Layer 10 of a small transformer language model trained on English Wikipedia (15 layers, counted from 0, width 64). Numbers have three digits each and are written without spaces.
In attention head 0, each number of a token's query is one row of weights dot the token's vector x plus its bias. The head spreads its attention over the tokens so far by the softmax of query dot key.

Query weights of the head. A number n stands for (n - 500) times 0.0011.
q0 (bias -0.128): 604570460398437471464490597516479559542556420390572544488594546534397457446314342584397497511464534505610429621651517466621495562366529556562532552560525414524463399457521385529440487556489470
q1 (bias 0.004): 471632425415529569723501577552344489459503297539506530537451510502562655557468527560490483368538591377426519480508489539412616562598508400526303335316471427460625457573404461579653430557524554
q2 (bias -0.534): 644558363460468316543569629624747543432352449281556459528534276402549573363575667357443392488702527586538328747540130692264641495569462385331281518865519659372785389584436559797546533635827423
q3 (bias -0.546): 693447663335383304271586259703706609413744586377259547605500450719259402485235512684431210478507442690745425825665402307333416411351430584499719461479663406758467654433306357483452537398494312
q4 (bias 0.583): 540547746537424373294598354383463385398461663492375586509500425420575479537540367547661467217412657366711560585622570497707584506444387586437502419483607553206716453651437574395465648676507568
q5 (bias -0.832): 449472498479500525617618187663726245567547333294447405624493610879332286521446354705419327597539290657506487867636364474344311314508672586472623143414516369668035734574336341585461565402584404
q6 (bias 0.106): 842590509505443509441694525459706646590408572315348469418552203510492530290493653628666265311548497403417672523521365442496420343489309591403609585630483625510552460589622444443623556643446708
q7 (bias -0.019): 667552442489513584512503545481515563595592411559442399471662402500332548598285457590486647528716414455604554486604614522463497442527383444414395421418622516603528495570575395365526504393339466
q8 (bias -0.207): 532437543391619579439374431609629449693554532532613506449476464469363519412392423508572463526436523596730614570502477387575459409319453610627585669650433486504415556469479423356505360494473517
q9 (bias -0.839): 550470621348487461521404458585673424562650616462423466465645505652360533404222385692490270449469519653603595666646599297441520306435537495584620522606658491685500497424465333434394502455501417
q10 (bias -0.683): 539452585442664441460578331673436437616535507426297446763522601776327373564511608737555467438446356557512520761679578332433454409340563545547724154605420588537386574554401293414391361423521521
q11 (bias 0.909): 547466540331324706247544665341704772580413637540701577312635384237704601546383697275425514483284540426452472291359534481632488661309274587537552927631594412492764424165663578496545457575546621
q12 (bias 1.010): 661494517398497432310467760406492764542461586492672642436590362432480631436469690395657457490363669416519466221436633291462553648313174420551323646420529578347728459341573442410600416536440617
q13 (bias 0.386): 545476677447457418527417474648458554645488544412575620670628467599478542406452526521466351680467533482662465653563336305401534451481314473436485488561446496556522625549488468427561533482454613
q14 (bias 0.014): 494625546253427587671422629573427465538400549455683576600545656548323432362722575565503466412565472488656509604507409556525430810462560451405511639411489580639467451591465436582510512607433560
q15 (bias -0.160): 448496682437527621689413482465539440421499565561526589550473431601608352617616436433611531482350539506430460594594487417566475556548565602440450431453521670346608467428487500517511605397451473
q16 (bias -0.059): 374497462410332486495469383753503484309460642499529481558572487533672586375404372488516571541597567479508522647424394533497528428401519443507541330497504479559437455625594524429528426380449347
q17 (bias -0.024): 561422433541671422531564511508383640458625558551318626400385368646434332496551516549559587498512470441491575585544526504557474435323611424331521477402560360433474583533469478440392397565616456
q18 (bias -0.025): 577497628407606647343560508542461547557546507519436512570613488492720432620395448314519370427354413595579471601498352254406629345479543610353586314407551268370486686265530559477421569507480480
q19 (bias 0.035): 597504346396599448486534463804636436591446473463342427414597497516638574355508638482415266398451483485457532506617430516376406497441495410617494624467435670542553454483517381475508582595608515
q20 (bias 0.137): 604502531533333491634567495369564649369497389493757569481469592528484746317320472496343539576422518400537549366535544445380642342453454355491345457477475463507505612515454374508599517565441384
q21 (bias 0.056): 475537422548538398425454522660571457517588551545515480544524345488656467277776513312633522630531452517650431503445286583378484472446593552339458654553581446487490528539449633574569585449427532
q22 (bias -0.032): 607501465480491419404520639436487759578242634319528538524513696485556586555613373514715471510295598518525557471594470614409472369623354439601380386488555514441565516623446512589397696434516570
q23 (bias 0.020): 509442590453479441366517572460385475455236622441637480527404620579493602527509685605435426445446512564451392557624477448432456526433436580564400373512497570413520428530488298452498478561542453
q24 (bias 0.188): 359644411427464681565447499565603522682515520476291516385449319563501544643463513508443383664569663628438585458423464482470606536509464384502409589506386431488578357732531637542456529665488484
q25 (bias 0.073): 367269609455346384383547615601513544566378382423523429482504346571431520476564523526735525412540397569528353393494705508627465518484472647348444374521604414394608723399450474636475488383479539
q26 (bias 0.010): 542274672568538478502589626657571416317544517369596461557432356500571496555439651651480480357514616554630499530576393500555536474466493557526436390569520553343605552498413569618488385531610572
q27 (bias -0.165): 627623488574614454572574571674439586490617343578275467433432373378338553430581431563579473440438437490529854390548372525416547628508525447362488687661360261535341459464549600568600522484528645
q28 (bias 0.110): 543673512487432473358609396548555641513414628433539574584632596513554592463222447468440422551327607583573281431536454482548597562441479589465614482695581483443618447323506364407608555580794631
q29 (bias -0.062): 526496473481379440504442561347557530758576584785430415406349642377515528278588588400520459581458430447440732409470562412300520611487649490473628692470435396411378382477554377488514411358316665
q30 (bias -0.156): 530217533627598578552560522592476272436529482331607340575296499303382444715571471477526697387660479521455532386415526769672500521640723581522529307369584530506460406549668611535509401611431327
q31 (bias -0.052): 560550497450456563510418617581520572424672503503515579427594402603589564466696326536353552487507628443598538498571628410600461489382606370521557610547484319539305509502436577654540503381222468
q32 (bias -0.086): 560636485568469475481588571439597689561424537600556549506606406523599350442494502353336407608496279428573567286490338451486441788343615419321566513381525441404406559264603548362405600473599677
q33 (bias -0.067): 526436400578508630673504560568615448591614424503500531414549386616538511300596337383564518479386556695516401329482480606619504446608494397532531422529621712479402490493496543523448487538402523
q34 (bias -0.162): 538507538872377464652425458493449567546417451487491468646459539384336546457624565345429547610561372516503509611612390638350509514676477227423588591574551510503343560533533579508580508428571536
q35 (bias -0.216): 436562413442553569618490738398468416429345508538567564553545522433502499426505495602513585635495524552396299536502439569511405350624600319610546586356510562480441496580488469415427534413484542
q36 (bias -0.003): 296353510677594642584344550373394388506700335672492517425510565527359497526294524462531526588457389590570456405593530451540582453615381297536582411371419402548471689373521426390380402348305445
q37 (bias -0.182): 583500436389585430488476648569488564563627411517535487473667415557451576478692507415519502516618574652647430479504422507442487503636332516563557434584629614486428501656457544625401517470495588
q38 (bias 0.166): 412575576300537422497481402421469637506566639472433462544452566593611494469462650534621313447456560556520409595676454374544599479467419662607596487558467473620709424568420327385630623476574416
q39 (bias -0.095): 440441620596373589650495357665642654526581544485456443483505357510522468429342360561387488448618564404540665310407567466589471469489429480551538244455620533639621553424589614518524530455496627
q40 (bias -0.014): 536481573510536490477446545366615448475546515323527488543310360475520424436368669475620596492406572450581436363477468563688396533411471546401483557482408563504646629459462492556448548470461453
q41 (bias -0.120): 630643388345486260522596294568502526425462431624391566451439428430555553425456656584529387436468462441455513442552356441267583630540513521403494607516425456393346392561427463389409604516571634
q42 (bias 0.030): 285439533592412458562451246510630533536519538516428429609666564566584363539493401480509630401482624524463566594470564298423551484369640481563512438473432434555421501495559597462514422423569675
q43 (bias 0.230): 394390535465476519537420635306495409493301363634616305513523421465658429584745389353539393418550689537454423362327566497545584410482640734550410456627422475658578574657310392433364542544541507
q44 (bias -0.030): 534430503563628412424363362412428484548536514496665581592516569365732603421600524443626552407478764554673371513455550431439599580569498537698373347523536602508385475642453356557606423463478556
q45 (bias -0.091): 650422654420518330552575383461599609498610462374508535658580457591517661475742633376665476600405454583576460573388561465289494553561308450510617399530392652554523551471454643550501480433550614
q46 (bias -0.166): 459683562316536589469541598507450531590540368439527464422578494479575704665535452458466531452529563616291461519418630553485390428496587418562454507390493357485244698580591593615701507537627562
q47 (bias 0.145): 379341536587526580486652637577251310614461725424606646558410406714534474767637534597606486429399406621475583475387637559642519374282563496656257333542468552591707597355296289332514480537552663
q48 (bias -0.006): 573522470589407666518542641539649457570522504494635550405674380344637505512522525379556583523511500379637557590420401674546540645561497637353396503554549594503613435533492657557745456619459491
q49 (bias -0.141): 513487386584513422569392642559576570444532469497367466313611501521401219457460717437465668506461405327370561525567413651444506479537545297519561388542464568524567651613592525499464563520487615
q50 (bias -0.073): 431431358545501602496425438581508275465510499546612536638464408454454540518475374445578422550615640361594417498430519485615325296569285653515604653568401655561586355478486333499417414517557492
q51 (bias 0.081): 534435229396338514425552558338471585649489627461442452491450630603578457453395620594539391291432527515546544482454752541565450647423357472578514548717518604597547534480407331183541310452425655
q52 (bias -0.026): 340540373621602690598407540436377431415493353515485396633450399489692434376508457679420500442478589400401544673552664454641559415596366444628493528490505550491488510436485539519509451465524596
q53 (bias -0.056): 461447354517506386480519482519523580639627501421541447510431544511490564467598642368550521401563576595559510436503447522353463513543469491569411542516498550400403415632537556618611318596709570
q54 (bias -0.093): 425680427451560658259466366544404423423635495604521398387509418492470610389450516322254697621560421487404680664477337597697577514543443557431457524466595352423213577505658421651440580581327577
q55 (bias -0.021): 583555572334481429486661743432461752537499522464527494481577478536513548470471598531467530377378470514596572442602496321549392567481404636568448419541399453514548422406385494518502418391668482
q56 (bias -0.216): 588432653740688566514459186606561542292669512621332624293509346492437608307470482387405498671430305499561508412507339692499562344638641435426552500446493291433465622542404751532378497508496597
q57 (bias -0.112): 300526395695560586271449270316440424643334465415599498592548560655406658539650484361450457662456446538458382398523656419489344484527442508468583532547401377555345585495726500443527628585433469
q58 (bias 0.073): 506402401406696500431558497511444234551634460633588414474413671547660408798501586463331611635351396514400495620530530455417566523537483502585429647475355507341457427348489529487515463527563571
q59 (bias 0.073): 456473558443527441477496215357477542464399537510612531571511497656650518575506588377469395569562331427512439517395540445478417492522439445507525467395482517602493677459528566412517572395627424
q60 (bias 0.063): 537496588569561518650623527444525575434451437655522575368438402640401590302479451528435323631502449612496494330441385495550495519647498297396624481549652486537395580460623572497557522497526352
q61 (bias 0.131): 482428368315502481516509520414606564329492351527538558423488487553436404339412464423496511668673328450487542397334424479456561385521476399535344742438421526396623546508658497686610458572563455
q62 (bias -0.167): 318596449548572526420321400549467394372397396359537468468496355552509521375512479550478763637397540503381331467480516467474478603428312669505370296479396583425513428530624580519525525543343514
q63 (bias -0.123): 433587547405407452538419557439786602458480471508400323486662433557465517476353677464394480513515526597505555491600488446463502696362508446475622664457545461355495597552489512430477493303485684

Each question shows a short text with each token's key, already scaled and adjusted for position as the last token sees it. A number n stands for (n - 500) times 0.0031.

Then comes the last token's vector x. A number n stands for (n - 500) times 0.0078.

0 "st": 530497520552532365492501535500479436463597486476504510488450507539426494509503457515489541474545536439497510479475506464474519496554439493517502522504464449480435515471523511534531502540532537
1 "-": 526440486649657352443446499516472596522774439488510520538494476522440452534503485504508553485543549533487503508497466542463491544512458484561533507536431486509496581497592478538514514504491526
2 "round ": 542397510627678329428443529495458572529819432490479505497499494533475465535490484464525556471504567522536532517490472540492513513484495467511512492540453468525499584479601486549521501498495504
3 "p": 472470434531578423440510554457385551399775441528527485475519517522425459512462485480483521482515500555549498556493476562497486528497501498479489502533520487495480501434592499519549544531501509
4 "ick": 497492527559584369478497470473450447439738486529485481479514497562468475513476432483499560471518547512487489470502490510501526489471516512481500498511468442491460597442533517522506461514580494
5 "; ": 488455444615695306482443490457481672614852468505506501476502482550490455540522470507509571459536546519502504466476508545485507536509444495532529506517454529505492527486550474525521494503478550
6 "| ": 522476383569730323465456489470437682601919452516496484475497509529503476515545484476505560491522513520508478473476502544511478511514472495519505516505472520478483526476521492516512495491479533
7 " ": 532538376547687384469467513417402660548893444516507462490486566523531516552525533456527541507527484530500480460492505535518473483499486513514520525459469506434511528497518487535507537503457521
x: 503636555587522443468258602344205603299555420708426563430845538579453698483671696382547567426606397420464518319637336428437571539337377403456557407345414614485576260586597607548391385563202610
Which token does the last token look at most? 6 "| "

0 "sible ": 533466425616695348466499484514454602509846411518482524516518479528494436531485445493511558471545574529482491500484481558486482520437445483535512468490459479469480571481568502525521516499446514
1 "as ": 525411406590696357521510453537433631556917417499487548480527508553453453532540509491510537490502563533504488476475489574531518522444447494509507499528449509475512531479575459475507511505470554
2 "well ": 508438383582654397489534519484417584511843464528493505509529508528453467562496461474499565487534557529479481497468490538524472519483473475572515536499465503463495558449487489501507486491476588
3 "as ": 528403446608688351524474538483413617574882456505496534493524487551437445528512485509514558489521570529498499476462496539520508534454443489525507501520449505497495561468547468501499498522481566
4 "b": 452496421531600403439498512480404595472813437528508500512504513488446494446506485491486536463540492522524473577482506513481502543478512519478458442504466522472462439458530523484528549462479522
5 "al": 474499437542585393497507491409478514383707431475545492461503550507461494501443494508517546465533491537490515496510488552474539530505568488530473484488490514526521541482528470483508552499511495
6 "anc": 526538528480593373444500498468490497391683526537497489475495488492452470482436437482511491516503551503518546500484483497492509496474494480511472502523500439523447557475511533519540513492524498
7 "ing ": 544495510545642374463500466436425609556805441514511498507510459520430459547460454485511522476514525522508484519478496513484513543457469493500511475503464501478470569445540507537521498472493516
x: 439538770430459469419396630426456514479563395383629421369571469336399474133467529375665592520632451337345713469322433326305515539326279364511562691637410582503779371541627476325355422623297461
Which token does the last token look at most, and with what share of its attention? 3 "as ", with about 60%

0 "193": 560498552548553396380445517475477456551724445545522531525453518507455463553488471491502513515574536524519500542455463488500464534501488466568512501531415403482462585442602562538509494518550485
1 "5": 510536555504526390429477555454522444586674432500551503504486555512516493537535484416521501474527496521506523531478499514516473547503519527497490483534445469497462507449538548493510466520576510
2 ". ": 506452426650695287480478506514501645617847456483528512472497506532470458539474464492501541502545521502504513470449487526495464533500438467527494517532452495480475520471542474493498493512476524
3 "In ": 507397387659709365512455557475383668602910405504500495490482501515462475520519504500474535491514480495498503514441509526539469521478428471513507487514469481487468560487555487488502521527484540
4 "193": 469488455588600397406433475473464556550755449545488499504448507526460467557472478552476541523568559506540478503447453503500504516510459440591481522513414423457493547453585546547508509496530498
5 "4": 473491401573588388494483470456480553549730427492549462442521556521510482567496483442500539491524478541476543502471523520527490523486515461518445532524457504488508503467493497462469486547549552
6 ", ": 494457419613720333520469491445433700619896461487522511475515514521482478525489478484495541484527510522480510483458511534510481531489445463506489492532448517471482535482543469459496522514466537
7 "he ": 541511386563735395456481468351373686561910486527487535470502517502429495516471527473480498529546492505451480462485493519554497513528494464519443493502467479466491544486540481494508521484486545
x: 419628469512712384356376606472479653431567486609375557496794381410641615402404442333418668480667537291399404516682247514219625488290443393465495723497353488268582260459651678583480454475419651
Which token does the last token look at most, and with what share of its attention? 6 ", ", with about 50%

0 "y": 511489557511540364502497509541434460416673446514500505476476528494479504505487486476515476448490495502535507503498514513442529531493457526504512464510464450509468534451569528520547552503496488
1 "de ": 528462540554591356455480470501480524535765496516523537489520484527435453541448483528513488517531501524503485480485505518463488536500496492544505525532422424480488543469588444519497519505484464
2 "University ": 512477471577632346450461538493487560607831474498478514500523494525451471578473474460458539543520514534503491497499498501504474484497493485550493507498445448478512561457540513538494483491495477
3 "in ": 523414455647703318454465549488462654618860432475504529467490513509427447545491470525441552527528516504527511521438465533515498525503443475547512487522463497506491531476561494518519507521485500
4 "198": 494564473559597387389447439470527551544736448538502496520445536529507459550482462521463536560561551530572505520445441507508454505527470444597528525508437413479481562425556558563512484514526479
5 "4 ": 448484436546626377475483483458519596627815422499549498489521545515516462564465485471524505509526479552486502510474557531543487517500531483520464507513442502481500499477514460476487494496496504
6 "and ": 489490417578702397525457492400426650584884459493530516461513515526451473564496492519510507516543513524478486431442514559539522503518449451520474499516451528498470526462538465446495527503508527
7 "became ": 496504447576758374540523455366378669588931466454475541468515528533456472532491493523491549503521558493500493487471485542535521497445453468494467480551442518486495553470527478484485512520491552
x: 495676382530597324459320641422396536366668434352366434518430385379452613279596678370485754684560523257342482368531448408290611584170473326429338618667442559472593273582628557435285545538560490
Which token does the last token look at most, and with what share of its attention? 7 "became ", with about 80%

0 "or": 521481509434487401503512476500481425477620480486527539487481527505468499502446467508521480465508474461527522491454532443476511528454482496528467502486470457505491503488508509503518513506483485
1 "\n": 517422408664730259465482475542532696576903471481526505470498502535467449526468467525488548491552517501517514488477497516469477538507443483533492511537462498498494509492526475515501501508457524
2 "- ": 529403382632767294434479489519515746586942452499512524465485478512452467496490486524464534541555510509521521507470482513488469521503439455546502481554450502494489499480534486515500508504471520
3 "In ": 503372332666755340477459559455410742545963400515499471487502484498451488516526521504489528506532476501492507528448514534537456504464447454540524491505494495518475554505527507514495506493504542
4 "office ": 486457415535694336413485493484513679598839422520491526550478525466471499493512483437466535506528524480474515525475502511527471500516473490604511485513446495484484548528521508554556471486492547
5 "193": 513509440567590402366448455475477551546774430531515519528437498539431473546474486544477532540577544494530478507464449485493497510506476456580473513499415418452495551466598561541512509494544491
6 "5": 519519436567603369453499477448515557551760419491536469477504534509482471532520485436513513525534495536462548524485509503523490516495518462516446506523457494513477525453492527491477473550564550
7 "–": 489527462552647405456422499473487619480795396563544546527507456511482495504504493501460538543542491521494525484475498507499509539498499480601497480550437444481514533478545515514531521488521507
x: 477538670586468568225366628559597256596506589651464675601583453360656607686436325409571624331457465286379275103476642449386592619430350383523444619441408395640591357570499480405572564578286374
Which token does the last token look at most, and with what share of its attention? 3 "In ", with about 40%

0 "ner": 517495523450532385455508489496485449452692504546506533506467501496457493516457471477498511504494511494524536527492467426475510514501524522528504544514486444479481549466519523545504487485506476
1 "; ": 505442436599697327480446491519512661626886469511537516477507507542494472541501489493508544480537532518511515461469513532486494531499453508521520509524454514506497511492543466515520505511476534
2 "202": 526448401592667399407450545454482566524843460517513464476500552537478456579492493516522516508548525531578489486479469543481479503487452475562458558535464441489515532458571530538506518530520532
3 "4 ": 484454408597649393474475523465485623580831417490543465499515542527520470583525515473529512501534509554501493521492526563531477519510505472515469511518466489493502517461519503486494507529515536
4 "fir": 474498430562648359425457503430510576417754449525558462522500587500507535459471493415517513488533513519519565519487480496489494462511534487504475488494506454497455500479518501501540542516518481
5 "st": 578541498545589365454502498494515550411687457485554489504495490520453508516478466465536486536501550487509565490472496509491500527545478457519475494512502430506453501454509565507539503513573518
6 "-": 535532454586631378420479486474505651488737452513521516561500473484458489522480479497490531491537523519474519553506491542441491547506483455580497464516461455536498559489554520543523521485523514
7 "round ": 539531513560652355407454501437487573522781443504487505513498501501482496530497491446516541474512553514527531548493475542493510508479515454499502449543458458525484574465583510527521507497516497
x: 552446694445558454481312621370434477450471558425642431407673365498616594321440471391531775668453531521468687189668486457365540544333084478394478760384526564512478219577653390292513444523466549
Which token does the last token look at most? 1 "; "

0 "y ": 506454484617669331428460494567458597573840450507504527482501493537455488516494492482522522500536538518488496458491489506488510505522463490541526495525432477471497546495576461547516494477493503
1 "which ": 526396396639706353539462481522475653571899418478526508498521508538442461545475526497537529478519553526469501456459496557526521546509463460494485528509455514490486548492586438461498518501460565
2 "ne": 555425378551587419479431524482416508454776432567529511475507521563513506494467517496487570448567529542519518477504481500493521487438490480474485480537460468465515496491550451483482545508493518
3 "ed ": 504354379607702413533438541461371687549877433503533525500536473563468502519480503478532586447513558510435535444470520495546550529463433453474454472530476517473512543521513449499500517514480598
4 "to ": 466366399632727396539448558396334691491884415494461564466506415538387492494510537510486535529498578505496536475448447514537537519499392415460534464519523517499479533462564491513513553503451557
5 "be ": 445396435598712379545490512364360662548933454485481545476525493544451480510518524523512531487509557516480485460486474525527538503477447496496495502524460534473500543486566458487497525499469558
6 "taken ": 490428506603673353486452478404361602509827440509505525471528478552446499512503464491513610439533577504487502480464496501528557525478456504490507446512477540460490513480501500529520505463492559
7 "in ": 528472474637722323485474428378378680563903412489500518461501487519410447524486478522496554486505527509517506507448475540520530546482446481523503474521488518510493551464567488520517502505497537
x: 503586565511540407341441628470520443464481330360623280555603520476476551227541544455609564598699338256454504334512559396164685572390244374437486567669498607539745267527425521381337629674522239
Which token does the last token look at most? 7 "in "

0 "am": 504449504535586342451490447568440479456776433536493534471444533483382452525466458458504508453495508537522488543478475498456507541484473486500523512524494488533484568434521517551530543530498469
1 "oun": 535455513527559372480472489497448484413711448535517498495480529473492507490451469484523497407481487501521504533480534481447524546501517504518517490495481492534477532480495507543551543478485484
2 "t ": 529413494619676322451449508520445628606843463493500530479499463544427449510472467518487569502516542506499501483477485499494512533497445496518514487531447500479495566480568463550513490513469529
3 "of ": 520401494646704314484464534496438633584836440484494539470491489528428443510501471526468548502522551516513508507447458534503498530476421485525529487538438502503469560472588486520516521520487512
4 "gre": 427445398603642387462483520430399573402756483514500470488511497511467481522443467538474566480561521531524532524483438483459541487454444435533464488509474482486471529442524489532484559468463530
5 "en": 480456458546627357536458517433439510362682472478494500456502477512474505510460473479500519542478541520543568467469461483507486506470483434555508503514500474550524579455478573499516523523523513
6 "house ": 489471481516644379430485455430483581536791449511520526506506448476433479553442473458497485533519498510503535511496493490482509523479494464548447450494476459512485558447544537505524516472491513
7 "g": 511469576503558388469494487493438477477684447504497508505507513496456510470462465462534507447494536507529490513497510509449521538500499517485472461546432495481486487472546497494548548495490514
x: 523324589529655419414415569367491587471539323352511904414695359445573590464644395523510631453416606182462586331751477702461565450375423415679545752585641449570616292371621375547389670520554459
Which two tokens does the last token look at most, in order? 3 "of ", 2 "t "

0 "he ": 499392367661739358492453454597454664596931476503478519469518499564419468523467501483504565494540545513444481437496514505534530504554475468490484512494489506465506563483542444544515498523452554
1 "was ": 507373391669765341517477497552439678583955466457476532461527516554450465525498490528506573489545560509469500463488485504517534473506430458511486493537467527478496576478556454536484505543462550
2 "also ": 494411434598729394522479495482443634553900484489498532480539530535470476514473490521517536494554572531466488475486512526519508487502472480517488477521469504502487559469528476511496515532486527
3 "elected ": 520395427628742356490474534482397632547910463488487526483538517561450448528497467518495628492536583516503500495479488549542530498428451492517472475535468509458515564476534480534504506527477574
4 "to ": 467415425642787346487477562397396684498906429494447535444525469497411474508487488521451554557512560505510512516430453551526525500462434410494520445531483499507474538445536511551522550516471498
5 "the ": 453437415637768304454503492433455723515900424509466502480487481499457432506505474524476532552522543555510494541491469569521495506482470473529521480512465516511477575479563518523501503454502506
6 "193": 539534455591609381387464467470479539484727447540472485513450519506486447558449466555495543536558552536553467532470426522491484501474503454582468522494429435480502571446597569552494516481528463
7 "5 ": 529535417596690353445475477453486666571858399491525473497541534503524452546487503461554510530518486571471498526498522572541477521483561476511467489531455498495510530470541488485472487495515495
x: 502663529471509575362395457466354455427509558509519500377700585609436764463585544424378532610513669404409693146541419240089567463474191471324468603447436424499708329606684572405476489605521566
Which two tokens does the last token look at most, in order? 1 "was ", 3 "elected "

0 "New ": 529441532599547373421427451465488537495660440511497480521501481471462470540392479513445540563525510526588539575458469536478474528483509434540450451520456419546483544427601548544513537490505469
1 "York ": 520482552558574347438449471496540514539698409544483494511494492503510464565425495490507478539509501527559505505481513543505478524499518464524475473537421409522486513435580526524498492485536460
2 "Liber": 505475414558600384462494553457473499418703456517504479484490517534548469528453460501496528483543493514538492492485493523494455496497533467533466539497456478494475554455526496516499515474483481
3 "ty ": 465476458529622363447481514456522610508773408527504513517489475488489473534441487475510494559509502522500517529468515510516488465484513439511502497501448470507445580455581496539505519451487455
4 "As": 452470436520586377470506547465422530435758444499500492523541556526497487487488491453501489513494515546534471524525503546502467460467515525485483523534486479471512509497513495490515525483496462
5 "sist": 479492509531606381448535515488480536385698474508514448496553531492470499506438438452464514544452505524533541537509462509482537474473512530503428493540506460498482505439497575536541511499580476
6 "ant ": 500500461543679360443476504455474670526819489525492537515509447508467488511453478487483532564512530517499503505503496524509499497488500474523510454527473484481495570451532500551513488463497486
7 "General ": 508514482538675370453457501468466622559811490526481509506535480510473478512459470495455536569543549539485472492497496528508475473497475490540518489523433482439491559486551513535535528485462486
x: 667539629461520450551288596549466538352538478417406725490749442381522490306427495407586513661580478332319574483567520272248594550477430238585503681551292444406661276499708566414457160502283393
Which token does the last token look at most, and with what share of its attention? 7 "General ", with about 30%

0 ", ": 492442434675723299488463473576475626593896455474512517461509499541463446543476467511492542499544533516513511466460487526501483521494425478534501509538444509486488536477558472505508509520459527
1 "189": 533472445576616388383439529473490543528758466527503499517450508519472473549465484529477543545574535497569528533441434461491478507475461436563494501496446415481472547427553558568493508505500504
2 "0 ": 537434414567642384451469536496513620592815439511557495499529517505471484524456495461533513515541456524466515518463551493519477531496546460517432502510463484515491529474524488514489494505515509
3 "V": 501516457525595439473471501479462549477788497536532496498530536525500478472482494533509482512545485571517475494514531533466464512479492521513476503552429475490507507497539470476493553531500486
4 "ig": 462454449461562428492512554445433497418713478519518497513500556504492512498483488469518463475495510527529461520477499529486483498439549503506491553524437484505488529481509526484534547466547447
5 "an": 527540506497542413489518492447493539385691475509512477491475512467488494533432473502513518527517510537533525555515499509458510522474543470527511480486507485493505569435483547521498529487496503
6 ", ": 506498465509666369486459484464470654562853464527523522493523500475481496510480496482522489510530491530490496513445522510513497520473495468522539473505478519493470536457539497516519508469468482
7 "I": 503543473483593405516492493489456533459750513528503507489531522495538521469480498464494465514514495558536514512500515510472434501478521522491527485502471514516482491464482517490513556499468462
x: 552357639572550418537295607313212620485723394476341837562499541444508490523695536371324585373613594325292599316592517506523541408331375437675546651496366608593664207422503688473479336501513564
Which two tokens does the last token look at most, in order? 6 ", ", 0 ", "

0 "- ": 476443429675761276432480476570525689576920440481508530460492479523437446502480467529461543550567529512521513507467477516480468516495448461556513489541440495491489519475555496519511510505463505
1 "Preceded ": 522413429554708393414452505479497662518828478535557490524485514492507525458454462474503521475580515480510545516471523493459458492436496462587493467520473459525479553518493507562543497507536495
2 "by": 485436402558715330487503494476557676469829448477567523475521488505434505483479465509484520526576519523483524507472501536494483513504504409573492470520494515527483553494487528485517525458535493
3 ": ": 526434405533772327465484503484552727533902454516501534474509477466475499461481483508487504553538490521491521518474518517497472481467490442560522457529482524535483531498504515535510513464497467
4 "S": 475456416517636380523502528462444597403770498509495489481535513491482471476460489513441518545537488567548499553527513528509443498456500542530488488521496517491513516492499550491518557475452509
5 "anti": 491496452484600401476505509435521565382704469522534498517475536491514498471464489496490481542528493540543525513499462508487449496503540485573491542507483456502485570484528519489503520477514464
6 "ago ": 488491451472618382434487477456525626506786440539523502527507462488470495515448496461514469552526477550514518534516519487479468499490558453535508497497486459528496575477535527523501494437512466
7 "F": 517480502493599403490502467472428555420746496553496491509519522479495485476459496496472476510504521565545495578521507516488453494472505551509506523562453488497480525496555534500535563474488494
x: 591425631573674419560385590401234548560481459343452962567668606394502519432508461456410583442698631316426593332603521495519678407392558480632535710514566476562621178390744702390477423642448505
Which token does the last token look at most, and with what share of its attention? 3 ": ", with about 50%

0 "ick ": 525457461647675340463463516543446583581856445491488507475505483562461469547497471485501568490547542510496495446498491525485514493522452477533502484510457481489488576451571473554508481506494526
1 "8": 510514442563605371494454527499472530482767429500513489486498540534526486548522485451532544452534542546546511498510513543500483511472488541538502500508471516479516492477533559505528520485518540
2 ") ": 493449419636731286466449501505534698666899472487513502470503513521491486524489481462523558480532514498474509456475524528491487523532469490501514491504480544488493497497504453524505480504459525
3 "(": 488453390576721317477446508475501705663910469510518478471485541481512524522527506444537524462516493508481522479464536518500479515527468500527545485490479563497488474510467469511510499499479542
4 "Al": 462448370556637414515490519399406589437808498493534504475547524513486495497454510509498513526539507559510518520487483528516459500467506475509452494520498506505505524461502494469481569512471499
5 "iss": 517515518457580416482499532449509495349663480548506514488534556468487502489461472481491479572516550561518554513469467501510496466453475477559514499569433459481467519460485542502510558509528496
6 "a ": 488489481487585396446478493472520615518747502548514504492497484480478510508476504503501472550561464557528516532516528489464471488516516457537507469498476461499481507475519502499478541441482468
7 "P": 547515451492573431504475499476398579436745499528527498479543507495449486517433489502475492505550491574509514532507517503478470483488482486511487509529501489511490509480535488507505561519489485
x: 726369679536764445452370525401158722499430471574415831538740526415519553475608315490534621430641637357333474485454508544565574488475617418627663693411445449593663283520727639354484385516589558
Which token does the last token look at most, and with what share of its attention? 2 ") ", with about 50%

0 "a ": 492420420676738323452492477578466674553900411476484525484484509542463440513527490492510545502539565541515513498495451553504490518506443488520526495518472522486493543492577483515507508486454533
1 "system": 548460435555640310362490525477551519447797401553491507515461557485414453522504453415522479488541558544515516525459465530502453509518436464518519500482500479520447487480494562528547523521507491
2 "s ": 524437501608692336408476510485486635576882405510491516537495492499449453522484478483569530507543584512488508507472515539495504532480460471534518477493451491461489514521551487538535510485439550
3 "engine": 452528427540570377420501505496489475476735456523534519493492522539449494519503426436517511455540550555500500523493480498475462481520475471495503490494490499479445499425505552469506521507562485
4 "ering ": 461447419601690360419482504458471617569889416501513506504507501506444464534507458445528529500530539548449503517484519539493487489487467437519470477502442511505470551470531500483508536511495528
5 "appro": 481547440572633351424493469493479548488803414483514475511543567485512503501505482463522532442512487526499495529514498533463487504501531494550505502531462501475522490525500459504510510506481505
6 "ach ": 502523499549623382480472495461481606566839466493543516541530473557485463549451468489541531491506564530487519476515532521500526524488504489509469481515454459474508560486548456492508483512499526
7 "to ": 523521514620705388518442447366367659550861423496486569484509466549408458515522515532477542524506593530507517488437438547542529528489394458488533478542467499489472534463584475513511553520479531
x: 623595580506416404444293691665507473519527332314511380667483474354499417236592550435603667711703404244461405357639554439229492613309346358443420563615336558468785359473390449402262543493591478
Which token does the last token look at most? 7 "to "